Layer 5 of a small transformer language model trained on English Wikipedia (12 layers, counted from 0, width 64).
In attention head 0, each number of a token's query is one row of weights dot the token's vector x. The head spreads its attention over the tokens so far by the softmax of query dot key.

Query weights of the head. A number n stands for (n - 128) times 0.012.
q0: 141, 96, 120, 116, 92, 159, 119, 134, 141, 76, 115, 110, 63, 128, 71, 120, 152, 117, 92, 168, 172, 132, 176, 95, 91, 150, 135, 124, 78, 89, 77, 146, 152, 154, 94, 209, 117, 136, 96, 104, 78, 129, 124, 127, 119, 177, 201, 93, 117, 112, 187, 141, 138, 52, 121, 67, 117, 123, 172, 94, 98, 127, 128, 138
q1: 76, 146, 119, 181, 122, 61, 191, 135, 131, 60, 164, 105, 149, 144, 153, 150, 168, 167, 66, 85, 138, 104, 101, 115, 126, 128, 124, 123, 197, 233, 132, 137, 89, 196, 144, 135, 163, 158, 144, 60, 107, 92, 127, 131, 171, 158, 127, 143, 172, 50, 102, 169, 119, 250, 121, 21, 114, 83, 147, 125, 92, 93, 138, 55
q2: 125, 140, 121, 163, 169, 116, 120, 85, 123, 172, 117, 117, 132, 185, 110, 123, 147, 152, 139, 74, 116, 125, 96, 142, 108, 134, 131, 119, 116, 193, 170, 129, 157, 135, 172, 89, 142, 129, 98, 164, 159, 101, 116, 122, 156, 142, 100, 132, 122, 147, 120, 138, 138, 189, 155, 138, 140, 132, 142, 175, 165, 161, 92, 167
q3: 152, 81, 169, 126, 103, 140, 140, 133, 100, 175, 101, 130, 148, 98, 129, 176, 82, 164, 212, 157, 159, 101, 217, 158, 186, 85, 94, 93, 114, 114, 183, 150, 101, 92, 167, 167, 174, 165, 137, 135, 156, 151, 68, 69, 79, 82, 114, 176, 125, 132, 107, 127, 128, 111, 165, 156, 131, 134, 178, 155, 149, 110, 78, 118
q4: 103, 123, 166, 101, 119, 147, 91, 110, 137, 95, 80, 103, 122, 114, 90, 113, 138, 155, 111, 96, 172, 139, 150, 103, 150, 138, 83, 141, 123, 140, 124, 138, 117, 130, 140, 143, 112, 116, 185, 139, 176, 171, 123, 104, 157, 106, 188, 112, 71, 107, 120, 165, 158, 134, 126, 112, 139, 122, 132, 138, 113, 141, 124, 155
q5: 143, 118, 173, 113, 114, 155, 121, 146, 122, 103, 113, 113, 132, 96, 156, 104, 111, 126, 158, 134, 136, 98, 167, 110, 152, 109, 74, 114, 69, 113, 132, 162, 148, 65, 156, 134, 92, 155, 141, 121, 129, 114, 85, 107, 179, 87, 146, 110, 52, 150, 78, 147, 160, 140, 130, 140, 96, 143, 142, 91, 144, 119, 147, 98
q6: 146, 150, 149, 125, 122, 114, 110, 117, 149, 137, 120, 126, 115, 141, 148, 122, 149, 125, 125, 151, 155, 148, 104, 122, 108, 114, 141, 142, 130, 134, 105, 128, 140, 168, 65, 67, 132, 158, 105, 143, 135, 131, 148, 150, 124, 113, 131, 119, 182, 127, 145, 90, 154, 140, 122, 167, 147, 126, 117, 123, 165, 140, 133, 102
q7: 158, 101, 159, 152, 173, 139, 119, 148, 144, 134, 129, 117, 136, 154, 117, 116, 101, 172, 151, 116, 106, 167, 114, 138, 125, 129, 126, 111, 117, 117, 138, 141, 135, 110, 137, 139, 155, 114, 134, 103, 110, 131, 109, 130, 168, 64, 142, 113, 78, 145, 87, 150, 149, 144, 130, 98, 151, 112, 152, 103, 123, 165, 123, 138
q8: 172, 157, 58, 117, 129, 129, 141, 108, 107, 151, 139, 124, 191, 103, 149, 155, 98, 137, 107, 108, 125, 108, 162, 151, 124, 113, 125, 119, 162, 132, 115, 130, 116, 155, 90, 154, 167, 219, 105, 96, 121, 203, 140, 104, 112, 110, 114, 170, 172, 95, 129, 90, 105, 123, 134, 104, 142, 123, 173, 177, 99, 129, 130, 101
q9: 121, 110, 166, 89, 107, 145, 153, 131, 80, 98, 158, 127, 143, 121, 90, 140, 129, 83, 138, 170, 102, 138, 123, 79, 149, 145, 108, 87, 163, 133, 142, 116, 107, 101, 140, 150, 171, 90, 122, 173, 127, 165, 152, 171, 127, 118, 150, 109, 142, 127, 126, 181, 68, 58, 121, 99, 160, 139, 127, 123, 183, 127, 102, 186
q10: 101, 144, 202, 175, 101, 124, 93, 156, 122, 165, 160, 141, 128, 159, 103, 110, 139, 66, 156, 100, 141, 130, 199, 94, 158, 164, 87, 68, 107, 145, 151, 101, 138, 163, 168, 118, 124, 117, 151, 182, 113, 150, 106, 108, 130, 131, 176, 151, 129, 113, 135, 63, 142, 142, 92, 188, 162, 89, 137, 205, 161, 194, 160, 101
q11: 194, 101, 107, 202, 105, 149, 139, 161, 138, 75, 150, 120, 81, 178, 110, 180, 113, 179, 177, 70, 125, 98, 95, 185, 103, 121, 104, 148, 114, 151, 120, 144, 100, 123, 153, 159, 99, 97, 127, 129, 102, 163, 58, 77, 173, 63, 160, 157, 174, 148, 147, 179, 139, 114, 96, 101, 116, 114, 80, 128, 104, 149, 175, 137
q12: 134, 106, 82, 140, 132, 113, 166, 123, 124, 142, 100, 130, 171, 134, 148, 122, 114, 131, 153, 146, 128, 145, 139, 72, 157, 171, 116, 140, 152, 166, 173, 144, 175, 96, 117, 113, 162, 81, 70, 121, 107, 138, 105, 104, 206, 153, 77, 163, 135, 153, 135, 136, 41, 95, 151, 151, 170, 107, 90, 151, 95, 128, 112, 198
q13: 151, 155, 186, 89, 93, 103, 126, 129, 120, 137, 99, 104, 86, 107, 116, 160, 154, 132, 108, 106, 134, 64, 165, 177, 109, 73, 133, 109, 119, 111, 142, 151, 171, 156, 188, 153, 142, 203, 47, 102, 133, 112, 102, 112, 84, 100, 165, 73, 40, 131, 185, 110, 141, 175, 125, 124, 128, 161, 136, 104, 166, 133, 132, 103
q14: 116, 130, 152, 145, 155, 142, 157, 141, 98, 126, 119, 123, 153, 131, 149, 146, 74, 130, 144, 141, 185, 148, 107, 131, 153, 95, 81, 163, 127, 112, 153, 125, 140, 101, 100, 94, 125, 202, 147, 84, 135, 112, 160, 140, 131, 90, 129, 137, 148, 124, 163, 154, 120, 125, 143, 113, 170, 139, 140, 143, 74, 139, 117, 114
q15: 118, 110, 111, 95, 180, 179, 124, 94, 83, 140, 91, 119, 152, 117, 153, 125, 161, 148, 150, 115, 90, 66, 151, 88, 119, 125, 165, 108, 172, 104, 132, 91, 176, 219, 165, 129, 123, 148, 106, 148, 165, 175, 144, 141, 150, 128, 89, 122, 115, 100, 67, 136, 127, 98, 77, 144, 76, 80, 98, 122, 146, 27, 125, 114
q16: 98, 101, 136, 122, 110, 139, 109, 152, 135, 134, 91, 108, 132, 111, 101, 133, 117, 159, 102, 120, 186, 135, 167, 119, 138, 171, 127, 104, 82, 148, 169, 141, 167, 114, 173, 158, 35, 136, 123, 161, 170, 140, 129, 82, 133, 133, 149, 123, 164, 87, 132, 126, 156, 126, 177, 150, 159, 76, 169, 105, 134, 145, 104, 142
q17: 152, 139, 118, 102, 177, 112, 95, 130, 137, 187, 117, 123, 149, 202, 164, 103, 88, 193, 166, 107, 106, 135, 69, 163, 137, 99, 226, 144, 153, 141, 120, 114, 95, 132, 174, 60, 150, 110, 121, 112, 165, 142, 132, 154, 119, 84, 115, 141, 181, 119, 120, 133, 81, 117, 117, 149, 185, 132, 112, 141, 158, 124, 122, 145
q18: 169, 131, 107, 102, 158, 94, 139, 89, 157, 125, 172, 107, 116, 152, 144, 108, 188, 66, 69, 113, 101, 132, 105, 135, 134, 121, 176, 132, 107, 127, 121, 118, 135, 101, 110, 98, 77, 126, 131, 113, 129, 81, 136, 153, 154, 172, 92, 120, 126, 95, 109, 133, 130, 174, 147, 141, 109, 80, 144, 126, 141, 126, 138, 84
q19: 102, 80, 153, 147, 88, 147, 118, 147, 168, 118, 81, 145, 126, 118, 122, 138, 80, 170, 175, 106, 186, 118, 170, 147, 137, 101, 133, 124, 113, 147, 149, 107, 79, 103, 162, 140, 114, 113, 207, 189, 119, 146, 121, 72, 117, 148, 113, 116, 191, 113, 83, 148, 159, 157, 111, 115, 181, 121, 117, 164, 124, 137, 145, 117
q20: 131, 101, 95, 51, 123, 147, 132, 190, 171, 103, 151, 130, 128, 145, 184, 125, 189, 163, 121, 158, 135, 181, 152, 106, 149, 147, 150, 125, 146, 129, 134, 133, 105, 142, 136, 120, 105, 139, 121, 113, 143, 133, 151, 146, 97, 134, 169, 158, 147, 67, 165, 145, 121, 131, 183, 149, 169, 89, 178, 118, 155, 133, 141, 71
q21: 171, 142, 118, 175, 154, 109, 107, 88, 86, 179, 128, 144, 140, 191, 122, 77, 87, 137, 124, 134, 63, 108, 103, 138, 141, 114, 156, 83, 159, 150, 88, 142, 139, 144, 176, 90, 143, 118, 132, 95, 45, 75, 144, 219, 146, 116, 132, 114, 184, 128, 161, 116, 81, 126, 124, 78, 155, 131, 140, 148, 90, 130, 98, 114
q22: 97, 138, 134, 150, 102, 136, 148, 169, 113, 40, 106, 95, 80, 128, 85, 115, 154, 126, 139, 142, 141, 93, 152, 114, 104, 119, 141, 137, 100, 161, 151, 129, 162, 110, 121, 147, 84, 154, 126, 154, 99, 125, 131, 99, 103, 138, 175, 96, 94, 161, 149, 135, 154, 143, 87, 108, 81, 119, 80, 101, 143, 119, 170, 157
q23: 156, 143, 144, 80, 112, 155, 118, 145, 91, 124, 130, 129, 130, 96, 94, 103, 140, 126, 94, 132, 105, 165, 116, 116, 135, 163, 107, 108, 144, 119, 108, 137, 143, 159, 111, 109, 120, 111, 130, 144, 134, 128, 121, 158, 122, 122, 161, 110, 124, 115, 163, 135, 102, 118, 132, 156, 121, 155, 119, 134, 153, 165, 138, 122
q24: 163, 136, 159, 126, 174, 110, 115, 107, 135, 135, 153, 168, 115, 156, 152, 142, 187, 151, 150, 115, 65, 158, 139, 191, 115, 177, 146, 100, 142, 156, 161, 113, 114, 139, 130, 140, 59, 219, 147, 136, 90, 146, 131, 87, 56, 94, 132, 139, 122, 94, 148, 80, 106, 115, 158, 69, 103, 104, 151, 169, 102, 115, 133, 114
q25: 110, 136, 153, 179, 116, 146, 80, 114, 131, 139, 110, 152, 130, 140, 119, 101, 136, 158, 96, 62, 96, 191, 101, 119, 110, 160, 196, 102, 129, 130, 168, 90, 83, 82, 128, 130, 115, 139, 179, 152, 171, 187, 174, 127, 145, 163, 143, 127, 83, 80, 104, 69, 119, 197, 122, 116, 106, 97, 187, 136, 141, 85, 124, 128
q26: 81, 88, 134, 174, 104, 153, 97, 141, 87, 184, 124, 123, 177, 170, 130, 155, 126, 106, 132, 134, 116, 100, 114, 150, 154, 96, 131, 131, 133, 126, 136, 142, 90, 118, 145, 151, 133, 148, 115, 133, 124, 114, 122, 180, 115, 117, 24, 224, 121, 114, 103, 156, 130, 129, 100, 130, 109, 206, 135, 97, 114, 60, 153, 99
q27: 191, 122, 165, 137, 170, 127, 126, 91, 148, 59, 116, 172, 118, 130, 165, 144, 123, 102, 173, 147, 121, 132, 190, 151, 139, 156, 138, 120, 154, 103, 121, 137, 112, 115, 125, 91, 131, 130, 129, 158, 110, 102, 102, 126, 77, 122, 153, 74, 99, 76, 171, 124, 166, 121, 122, 121, 94, 90, 147, 119, 156, 166, 193, 89
q28: 55, 154, 146, 66, 119, 167, 85, 128, 80, 148, 113, 147, 107, 132, 71, 109, 188, 144, 149, 165, 158, 81, 120, 17, 135, 147, 47, 146, 116, 58, 50, 161, 120, 123, 157, 118, 145, 124, 124, 180, 100, 147, 156, 120, 127, 100, 185, 139, 137, 106, 156, 185, 127, 156, 152, 145, 220, 103, 128, 164, 121, 136, 144, 96
q29: 143, 89, 109, 85, 108, 182, 130, 135, 127, 136, 106, 99, 143, 142, 60, 116, 71, 118, 149, 103, 157, 107, 167, 127, 72, 100, 142, 92, 73, 147, 82, 182, 166, 164, 124, 147, 79, 105, 155, 173, 97, 152, 123, 129, 102, 146, 95, 86, 144, 182, 167, 70, 129, 129, 89, 122, 126, 111, 116, 163, 139, 140, 114, 151
q30: 104, 158, 135, 183, 121, 101, 149, 139, 117, 151, 151, 79, 121, 164, 192, 119, 135, 116, 122, 102, 129, 32, 118, 103, 149, 70, 150, 79, 89, 87, 98, 134, 151, 183, 119, 107, 131, 119, 129, 108, 119, 98, 125, 153, 163, 110, 85, 134, 145, 124, 96, 130, 129, 129, 141, 71, 134, 155, 168, 90, 185, 106, 100, 156
q31: 98, 120, 128, 108, 142, 95, 96, 127, 112, 104, 103, 130, 153, 91, 164, 132, 126, 96, 114, 76, 105, 104, 98, 89, 101, 126, 167, 197, 105, 96, 138, 154, 149, 82, 94, 148, 145, 103, 121, 111, 84, 88, 103, 149, 162, 174, 86, 152, 196, 134, 97, 161, 90, 106, 71, 150, 141, 111, 60, 138, 95, 133, 177, 76

Each question shows a short text with each token's key, already scaled and adjusted for position as the last token sees it. A number n stands for (n - 128) times 0.0019.

Then comes the last token's vector x. A number n stands for (n - 128) times 0.09.

0 "ations": 125, 129, 125, 121, 163, 131, 109, 134, 100, 114, 129, 122, 73, 132, 100, 159, 122, 129, 122, 134, 127, 131, 152, 121, 134, 130, 140, 112, 108, 160, 153, 120
1 " to": 127, 129, 127, 124, 133, 135, 139, 173, 101, 144, 121, 129, 138, 134, 109, 188, 123, 130, 127, 128, 135, 152, 128, 122, 125, 136, 125, 93, 107, 105, 106, 113
2 " f": 131, 127, 130, 128, 126, 123, 132, 161, 97, 131, 135, 115, 148, 155, 134, 118, 121, 129, 137, 129, 128, 129, 127, 123, 124, 124, 103, 122, 122, 116, 109, 102
3 "ly": 128, 127, 125, 129, 136, 148, 116, 135, 88, 171, 127, 124, 151, 140, 99, 128, 127, 128, 103, 126, 115, 124, 165, 128, 141, 125, 94, 115, 102, 147, 137, 132
4 " for": 129, 125, 128, 125, 137, 124, 129, 172, 116, 135, 128, 131, 147, 195, 117, 168, 132, 128, 129, 127, 129, 145, 120, 121, 125, 137, 124, 106, 118, 128, 116, 106
x: 91, 122, 141, 110, 124, 147, 168, 73, 158, 92, 117, 81, 91, 125, 117, 147, 112, 110, 158, 170, 134, 111, 121, 107, 141, 183, 117, 115, 107, 128, 170, 108, 70, 92, 195, 186, 84, 74, 82, 103, 172, 178, 161, 139, 136, 89, 173, 124, 84, 143, 123, 116, 74, 164, 91, 109, 179, 119, 138, 138, 124, 77, 99, 78
Which token does the last token look at most, and with what share of its attention? 3 "ly", with about 40%

0 " he": 126, 129, 125, 129, 139, 162, 124, 163, 105, 138, 126, 109, 149, 130, 112, 142, 128, 128, 118, 124, 124, 128, 161, 123, 135, 132, 60, 110, 102, 119, 118, 121
1 " m": 127, 128, 129, 127, 136, 139, 123, 157, 87, 135, 137, 115, 155, 147, 122, 121, 120, 129, 129, 128, 124, 121, 143, 120, 130, 115, 94, 113, 103, 133, 106, 123
2 "ent": 129, 128, 124, 127, 144, 128, 132, 168, 92, 129, 125, 115, 141, 182, 131, 145, 129, 129, 113, 130, 122, 124, 153, 129, 138, 115, 74, 123, 122, 99, 113, 130
3 "ion": 128, 130, 126, 133, 148, 147, 116, 161, 92, 123, 119, 116, 101, 165, 107, 176, 133, 128, 106, 129, 120, 122, 157, 129, 143, 119, 108, 112, 122, 137, 149, 116
4 "ed": 128, 128, 128, 124, 152, 144, 115, 147, 91, 116, 131, 136, 97, 175, 120, 196, 134, 128, 105, 128, 123, 126, 141, 119, 137, 112, 124, 107, 105, 149, 132, 118
x: 88, 83, 128, 110, 141, 123, 116, 125, 124, 167, 86, 105, 89, 109, 97, 162, 118, 114, 156, 162, 82, 99, 102, 119, 118, 121, 93, 116, 131, 110, 221, 148, 109, 118, 153, 108, 96, 85, 139, 107, 130, 167, 123, 121, 144, 103, 184, 114, 121, 126, 137, 168, 132, 160, 114, 125, 156, 123, 95, 152, 108, 98, 101, 117
Which two tokens does the last token look at most, in order? 2 "ent", 4 "ed"

0 " in": 126, 130, 129, 125, 131, 143, 135, 162, 119, 127, 133, 131, 148, 168, 136, 169, 126, 129, 130, 130, 128, 134, 127, 126, 130, 118, 119, 108, 134, 92, 115, 112
1 " the": 128, 128, 127, 132, 131, 142, 135, 154, 134, 138, 130, 127, 148, 180, 124, 156, 126, 129, 124, 128, 129, 125, 137, 126, 121, 123, 102, 122, 144, 110, 115, 115
2 " mon": 129, 128, 128, 127, 136, 136, 117, 158, 109, 132, 147, 116, 142, 155, 141, 114, 126, 128, 126, 129, 121, 124, 136, 117, 135, 110, 112, 132, 115, 119, 125, 129
3 "ey": 128, 129, 129, 134, 140, 143, 117, 159, 99, 129, 142, 121, 100, 149, 108, 130, 131, 128, 121, 129, 125, 117, 154, 123, 140, 110, 104, 114, 117, 111, 154, 131
4 " only": 128, 127, 129, 125, 141, 135, 114, 178, 107, 118, 129, 126, 128, 148, 118, 139, 132, 128, 119, 128, 125, 136, 139, 124, 125, 117, 121, 116, 100, 117, 133, 116
x: 73, 153, 152, 140, 158, 123, 150, 133, 132, 145, 75, 61, 87, 81, 88, 149, 88, 108, 199, 178, 158, 78, 101, 161, 156, 195, 119, 139, 137, 113, 197, 160, 92, 92, 127, 168, 103, 116, 146, 127, 173, 168, 148, 136, 178, 86, 177, 132, 79, 140, 109, 102, 121, 134, 86, 142, 142, 90, 106, 127, 106, 125, 111, 119
Which two tokens does the last token look at most, in order? 1 " the", 3 "ey"

0 "I": 127, 129, 126, 131, 145, 130, 121, 159, 128, 141, 142, 115, 91, 160, 124, 133, 124, 127, 125, 130, 124, 134, 126, 121, 126, 113, 156, 124, 127, 134, 139, 121
1 " tra": 127, 128, 127, 129, 132, 129, 117, 143, 115, 130, 133, 114, 132, 144, 133, 106, 125, 129, 129, 128, 123, 131, 123, 118, 130, 121, 123, 121, 115, 132, 133, 115
2 "il": 128, 129, 124, 135, 145, 140, 121, 152, 105, 131, 137, 125, 111, 138, 120, 113, 129, 127, 109, 127, 122, 118, 148, 124, 141, 115, 113, 107, 107, 136, 128, 122
3 "ing": 129, 128, 128, 126, 142, 135, 114, 157, 102, 123, 134, 134, 101, 154, 117, 150, 130, 128, 120, 128, 123, 127, 143, 124, 137, 115, 116, 102, 101, 139, 133, 126
4 " lead": 128, 128, 128, 124, 134, 129, 119, 155, 101, 125, 132, 129, 123, 149, 129, 125, 133, 128, 122, 129, 128, 130, 127, 123, 131, 110, 128, 126, 119, 119, 126, 133
x: 54, 98, 172, 125, 133, 159, 141, 106, 160, 172, 48, 106, 101, 92, 102, 112, 143, 138, 197, 165, 142, 129, 114, 144, 179, 189, 75, 124, 113, 109, 174, 130, 88, 64, 191, 159, 91, 92, 104, 85, 134, 138, 113, 120, 111, 109, 159, 111, 150, 136, 118, 122, 152, 98, 132, 115, 194, 129, 92, 115, 72, 212, 129, 149
Which token does the last token look at most? 2 "il"

0 "ar": 128, 127, 121, 133, 150, 140, 105, 153, 98, 114, 129, 126, 87, 137, 129, 133, 126, 128, 117, 126, 117, 117, 147, 118, 144, 115, 100, 106, 93, 153, 144, 138
1 " St": 127, 128, 130, 135, 137, 129, 106, 170, 104, 123, 140, 121, 116, 154, 133, 116, 124, 129, 132, 127, 123, 126, 130, 119, 130, 113, 108, 124, 114, 143, 134, 126
2 "akes": 128, 128, 125, 129, 147, 121, 111, 162, 88, 129, 130, 119, 93, 147, 129, 147, 127, 128, 120, 132, 127, 115, 157, 126, 144, 124, 103, 109, 133, 116, 133, 138
3 " held": 130, 128, 126, 123, 136, 118, 105, 154, 95, 113, 119, 128, 116, 162, 113, 131, 131, 128, 121, 131, 130, 124, 123, 126, 126, 110, 131, 119, 123, 105, 140, 126
4 " at": 130, 125, 127, 124, 127, 128, 116, 182, 108, 134, 129, 133, 134, 170, 129, 160, 129, 128, 144, 129, 132, 134, 114, 125, 128, 117, 131, 117, 125, 94, 126, 119
x: 96, 99, 137, 110, 131, 95, 174, 127, 155, 111, 82, 91, 106, 121, 132, 186, 183, 117, 160, 181, 157, 94, 104, 95, 147, 196, 112, 80, 111, 78, 182, 131, 32, 76, 191, 134, 106, 47, 84, 95, 133, 175, 141, 129, 86, 96, 167, 124, 78, 88, 92, 142, 103, 149, 104, 106, 158, 143, 152, 108, 77, 128, 130, 143
Which two tokens does the last token look at most, in order? 2 "akes", 4 " at"

0 "k": 128, 128, 127, 130, 138, 130, 103, 161, 91, 131, 130, 109, 79, 148, 124, 146, 128, 128, 129, 130, 120, 123, 144, 118, 131, 105, 121, 127, 108, 141, 130, 135
1 " of": 128, 128, 127, 121, 135, 126, 120, 167, 114, 138, 124, 126, 127, 185, 114, 178, 128, 129, 127, 131, 125, 134, 128, 119, 122, 124, 122, 110, 121, 126, 119, 116
2 " S": 130, 127, 129, 128, 141, 138, 117, 157, 116, 137, 131, 134, 118, 160, 154, 130, 123, 129, 135, 130, 128, 127, 127, 123, 123, 118, 114, 119, 129, 127, 111, 127
3 "uc": 130, 128, 126, 129, 148, 151, 102, 138, 117, 134, 132, 138, 106, 143, 146, 123, 130, 128, 112, 128, 123, 130, 137, 124, 135, 112, 107, 125, 109, 134, 126, 143
4 "cess": 126, 128, 129, 130, 144, 147, 101, 130, 93, 123, 120, 124, 86, 142, 116, 141, 134, 128, 109, 129, 122, 133, 147, 127, 129, 112, 105, 130, 110, 124, 138, 125
x: 87, 130, 165, 167, 112, 129, 121, 155, 63, 152, 67, 111, 91, 125, 118, 155, 96, 129, 161, 149, 111, 137, 91, 98, 124, 184, 107, 67, 142, 168, 159, 180, 104, 101, 138, 151, 112, 139, 189, 81, 147, 174, 163, 144, 152, 108, 158, 55, 170, 154, 135, 177, 141, 158, 94, 100, 132, 87, 113, 164, 125, 160, 128, 102
Which token does the last token look at most? 3 "uc"

0 "ew": 130, 127, 123, 131, 149, 128, 120, 179, 99, 113, 137, 110, 81, 143, 121, 128, 126, 127, 118, 129, 121, 123, 155, 120, 139, 115, 113, 112, 106, 138, 134, 130
1 " days": 128, 128, 129, 125, 144, 131, 110, 168, 97, 109, 132, 111, 95, 138, 122, 122, 126, 128, 128, 132, 124, 127, 150, 125, 135, 121, 120, 122, 111, 132, 140, 132
2 " there": 129, 127, 128, 130, 131, 133, 116, 175, 97, 128, 123, 132, 115, 133, 137, 130, 124, 128, 128, 128, 129, 128, 137, 126, 128, 132, 122, 120, 105, 116, 121, 114
3 ".\n\n": 129, 129, 128, 131, 121, 132, 140, 143, 115, 152, 118, 120, 158, 133, 115, 139, 128, 128, 122, 125, 127, 131, 115, 124, 117, 134, 127, 117, 139, 131, 98, 104
4 "On": 128, 127, 129, 129, 141, 127, 126, 170, 117, 128, 127, 136, 124, 148, 135, 128, 133, 128, 117, 129, 129, 130, 133, 129, 122, 125, 101, 107, 123, 119, 124, 130
x: 133, 154, 54, 133, 98, 137, 164, 108, 106, 90, 75, 86, 83, 117, 66, 130, 105, 130, 197, 162, 98, 136, 100, 87, 156, 140, 81, 163, 133, 81, 166, 88, 60, 56, 169, 119, 130, 103, 92, 90, 155, 174, 160, 175, 168, 87, 178, 160, 125, 98, 122, 122, 96, 172, 61, 87, 172, 109, 123, 110, 80, 132, 138, 126
Which token does the last token look at most? 3 ".\n\n"

0 "ay": 127, 127, 123, 130, 149, 130, 104, 161, 93, 121, 126, 122, 64, 138, 123, 144, 125, 127, 121, 129, 130, 123, 135, 118, 135, 109, 137, 97, 115, 121, 145, 138
1 " from": 127, 128, 129, 125, 131, 130, 119, 167, 114, 128, 132, 127, 114, 170, 122, 171, 125, 129, 132, 131, 133, 135, 118, 121, 128, 112, 151, 100, 135, 91, 125, 128
2 " ": 129, 128, 131, 129, 122, 146, 123, 170, 90, 122, 121, 119, 140, 145, 141, 164, 124, 129, 140, 128, 135, 136, 137, 130, 132, 123, 142, 110, 142, 100, 116, 125
3 "193": 129, 130, 127, 131, 132, 143, 143, 192, 111, 123, 142, 131, 144, 143, 137, 139, 128, 128, 109, 129, 127, 141, 140, 126, 131, 112, 145, 146, 107, 113, 113, 122
4 "7": 128, 129, 128, 125, 137, 147, 129, 208, 106, 132, 126, 115, 131, 145, 128, 159, 128, 129, 129, 129, 118, 133, 154, 124, 132, 116, 130, 121, 76, 137, 130, 128
x: 105, 107, 153, 142, 173, 106, 118, 112, 138, 165, 76, 96, 108, 153, 135, 152, 175, 90, 174, 157, 137, 161, 127, 101, 102, 134, 116, 91, 139, 125, 191, 172, 169, 106, 123, 138, 182, 125, 134, 111, 162, 138, 162, 122, 144, 83, 122, 92, 90, 153, 44, 115, 128, 110, 81, 116, 183, 128, 83, 107, 129, 130, 95, 122
Which token does the last token look at most? 4 "7"

0 " E": 126, 129, 132, 131, 138, 132, 121, 154, 121, 141, 139, 131, 137, 157, 139, 127, 127, 129, 133, 129, 128, 122, 126, 123, 127, 118, 118, 121, 138, 119, 133, 118
1 "v": 128, 128, 127, 132, 134, 142, 115, 135, 95, 141, 137, 119, 115, 138, 136, 113, 125, 128, 128, 127, 128, 133, 122, 121, 132, 104, 123, 124, 125, 106, 128, 131
2 "ang": 128, 129, 124, 133, 136, 144, 112, 153, 94, 144, 127, 111, 102, 134, 120, 149, 129, 128, 115, 126, 120, 127, 139, 122, 143, 109, 113, 119, 106, 126, 136, 138
3 "el": 128, 130, 126, 135, 144, 133, 114, 144, 106, 127, 135, 110, 93, 149, 123, 138, 130, 127, 114, 127, 119, 122, 133, 116, 140, 111, 133, 116, 112, 153, 137, 128
4 "ine": 128, 128, 128, 123, 146, 134, 107, 150, 106, 128, 136, 115, 105, 144, 118, 148, 131, 128, 119, 129, 122, 128, 142, 118, 138, 111, 126, 112, 99, 146, 134, 130
x: 76, 96, 150, 102, 110, 119, 124, 139, 108, 180, 92, 126, 115, 111, 133, 159, 128, 103, 159, 145, 160, 101, 93, 131, 134, 172, 97, 85, 95, 116, 228, 132, 139, 94, 130, 184, 132, 117, 172, 110, 151, 182, 148, 119, 132, 106, 165, 96, 106, 147, 121, 144, 117, 136, 78, 125, 170, 113, 80, 160, 164, 151, 110, 148
Which token does the last token look at most, and with what share of its attention? 0 " E", with about 30%

0 " t": 125, 130, 131, 124, 132, 127, 121, 163, 96, 141, 134, 115, 155, 160, 130, 132, 127, 129, 134, 131, 124, 129, 130, 121, 122, 110, 112, 118, 117, 119, 108, 105
1 "en": 128, 128, 120, 128, 143, 145, 121, 160, 96, 148, 116, 117, 138, 186, 124, 138, 130, 128, 111, 131, 116, 118, 154, 127, 131, 98, 109, 125, 113, 112, 122, 121
2 " l": 131, 127, 126, 126, 143, 133, 124, 164, 114, 126, 139, 129, 137, 166, 141, 123, 124, 129, 122, 128, 119, 127, 135, 121, 133, 111, 121, 116, 112, 150, 109, 122
3 "ength": 131, 126, 128, 118, 151, 128, 95, 162, 86, 122, 138, 121, 134, 139, 124, 130, 130, 129, 125, 132, 122, 126, 156, 122, 139, 110, 120, 138, 97, 146, 115, 131
4 "s": 129, 126, 128, 124, 147, 131, 119, 163, 96, 126, 131, 129, 113, 168, 116, 175, 132, 128, 121, 127, 124, 127, 145, 121, 133, 119, 139, 106, 105, 168, 127, 115
x: 113, 106, 154, 108, 129, 121, 119, 117, 101, 125, 125, 66, 90, 117, 85, 163, 141, 132, 194, 172, 95, 121, 99, 111, 151, 119, 116, 106, 154, 149, 192, 179, 129, 96, 147, 160, 91, 80, 151, 135, 134, 148, 117, 132, 157, 101, 138, 84, 129, 114, 125, 135, 104, 158, 117, 139, 134, 134, 95, 142, 121, 75, 115, 117
Which token does the last token look at most? 1 "en"

0 " St": 126, 129, 130, 133, 132, 131, 118, 171, 105, 133, 135, 120, 151, 159, 135, 107, 129, 129, 132, 128, 124, 118, 136, 121, 129, 116, 95, 120, 133, 132, 130, 126
1 "akes": 127, 128, 125, 127, 149, 122, 114, 172, 80, 133, 128, 115, 105, 141, 133, 152, 127, 128, 122, 132, 127, 114, 166, 126, 144, 128, 100, 104, 133, 112, 128, 137
2 " was": 130, 127, 127, 126, 139, 136, 112, 176, 109, 138, 120, 131, 136, 128, 107, 137, 124, 128, 122, 125, 133, 127, 140, 123, 127, 129, 129, 105, 99, 116, 116, 143
3 " held": 131, 128, 127, 125, 132, 115, 112, 153, 91, 111, 118, 124, 128, 163, 111, 121, 133, 128, 122, 130, 129, 118, 124, 125, 125, 112, 124, 115, 119, 89, 132, 130
4 " on": 129, 125, 127, 128, 128, 127, 138, 172, 128, 121, 119, 149, 134, 167, 118, 163, 130, 128, 123, 129, 132, 140, 118, 134, 126, 129, 135, 103, 148, 121, 123, 118
x: 106, 109, 99, 118, 125, 111, 145, 129, 166, 95, 92, 83, 78, 108, 94, 156, 143, 159, 160, 171, 120, 145, 139, 91, 153, 146, 94, 110, 145, 79, 153, 91, 68, 80, 175, 110, 99, 75, 90, 129, 125, 184, 158, 162, 168, 105, 131, 133, 97, 116, 126, 143, 128, 182, 68, 85, 170, 138, 162, 125, 77, 73, 149, 103
Which token does the last token look at most? 1 "akes"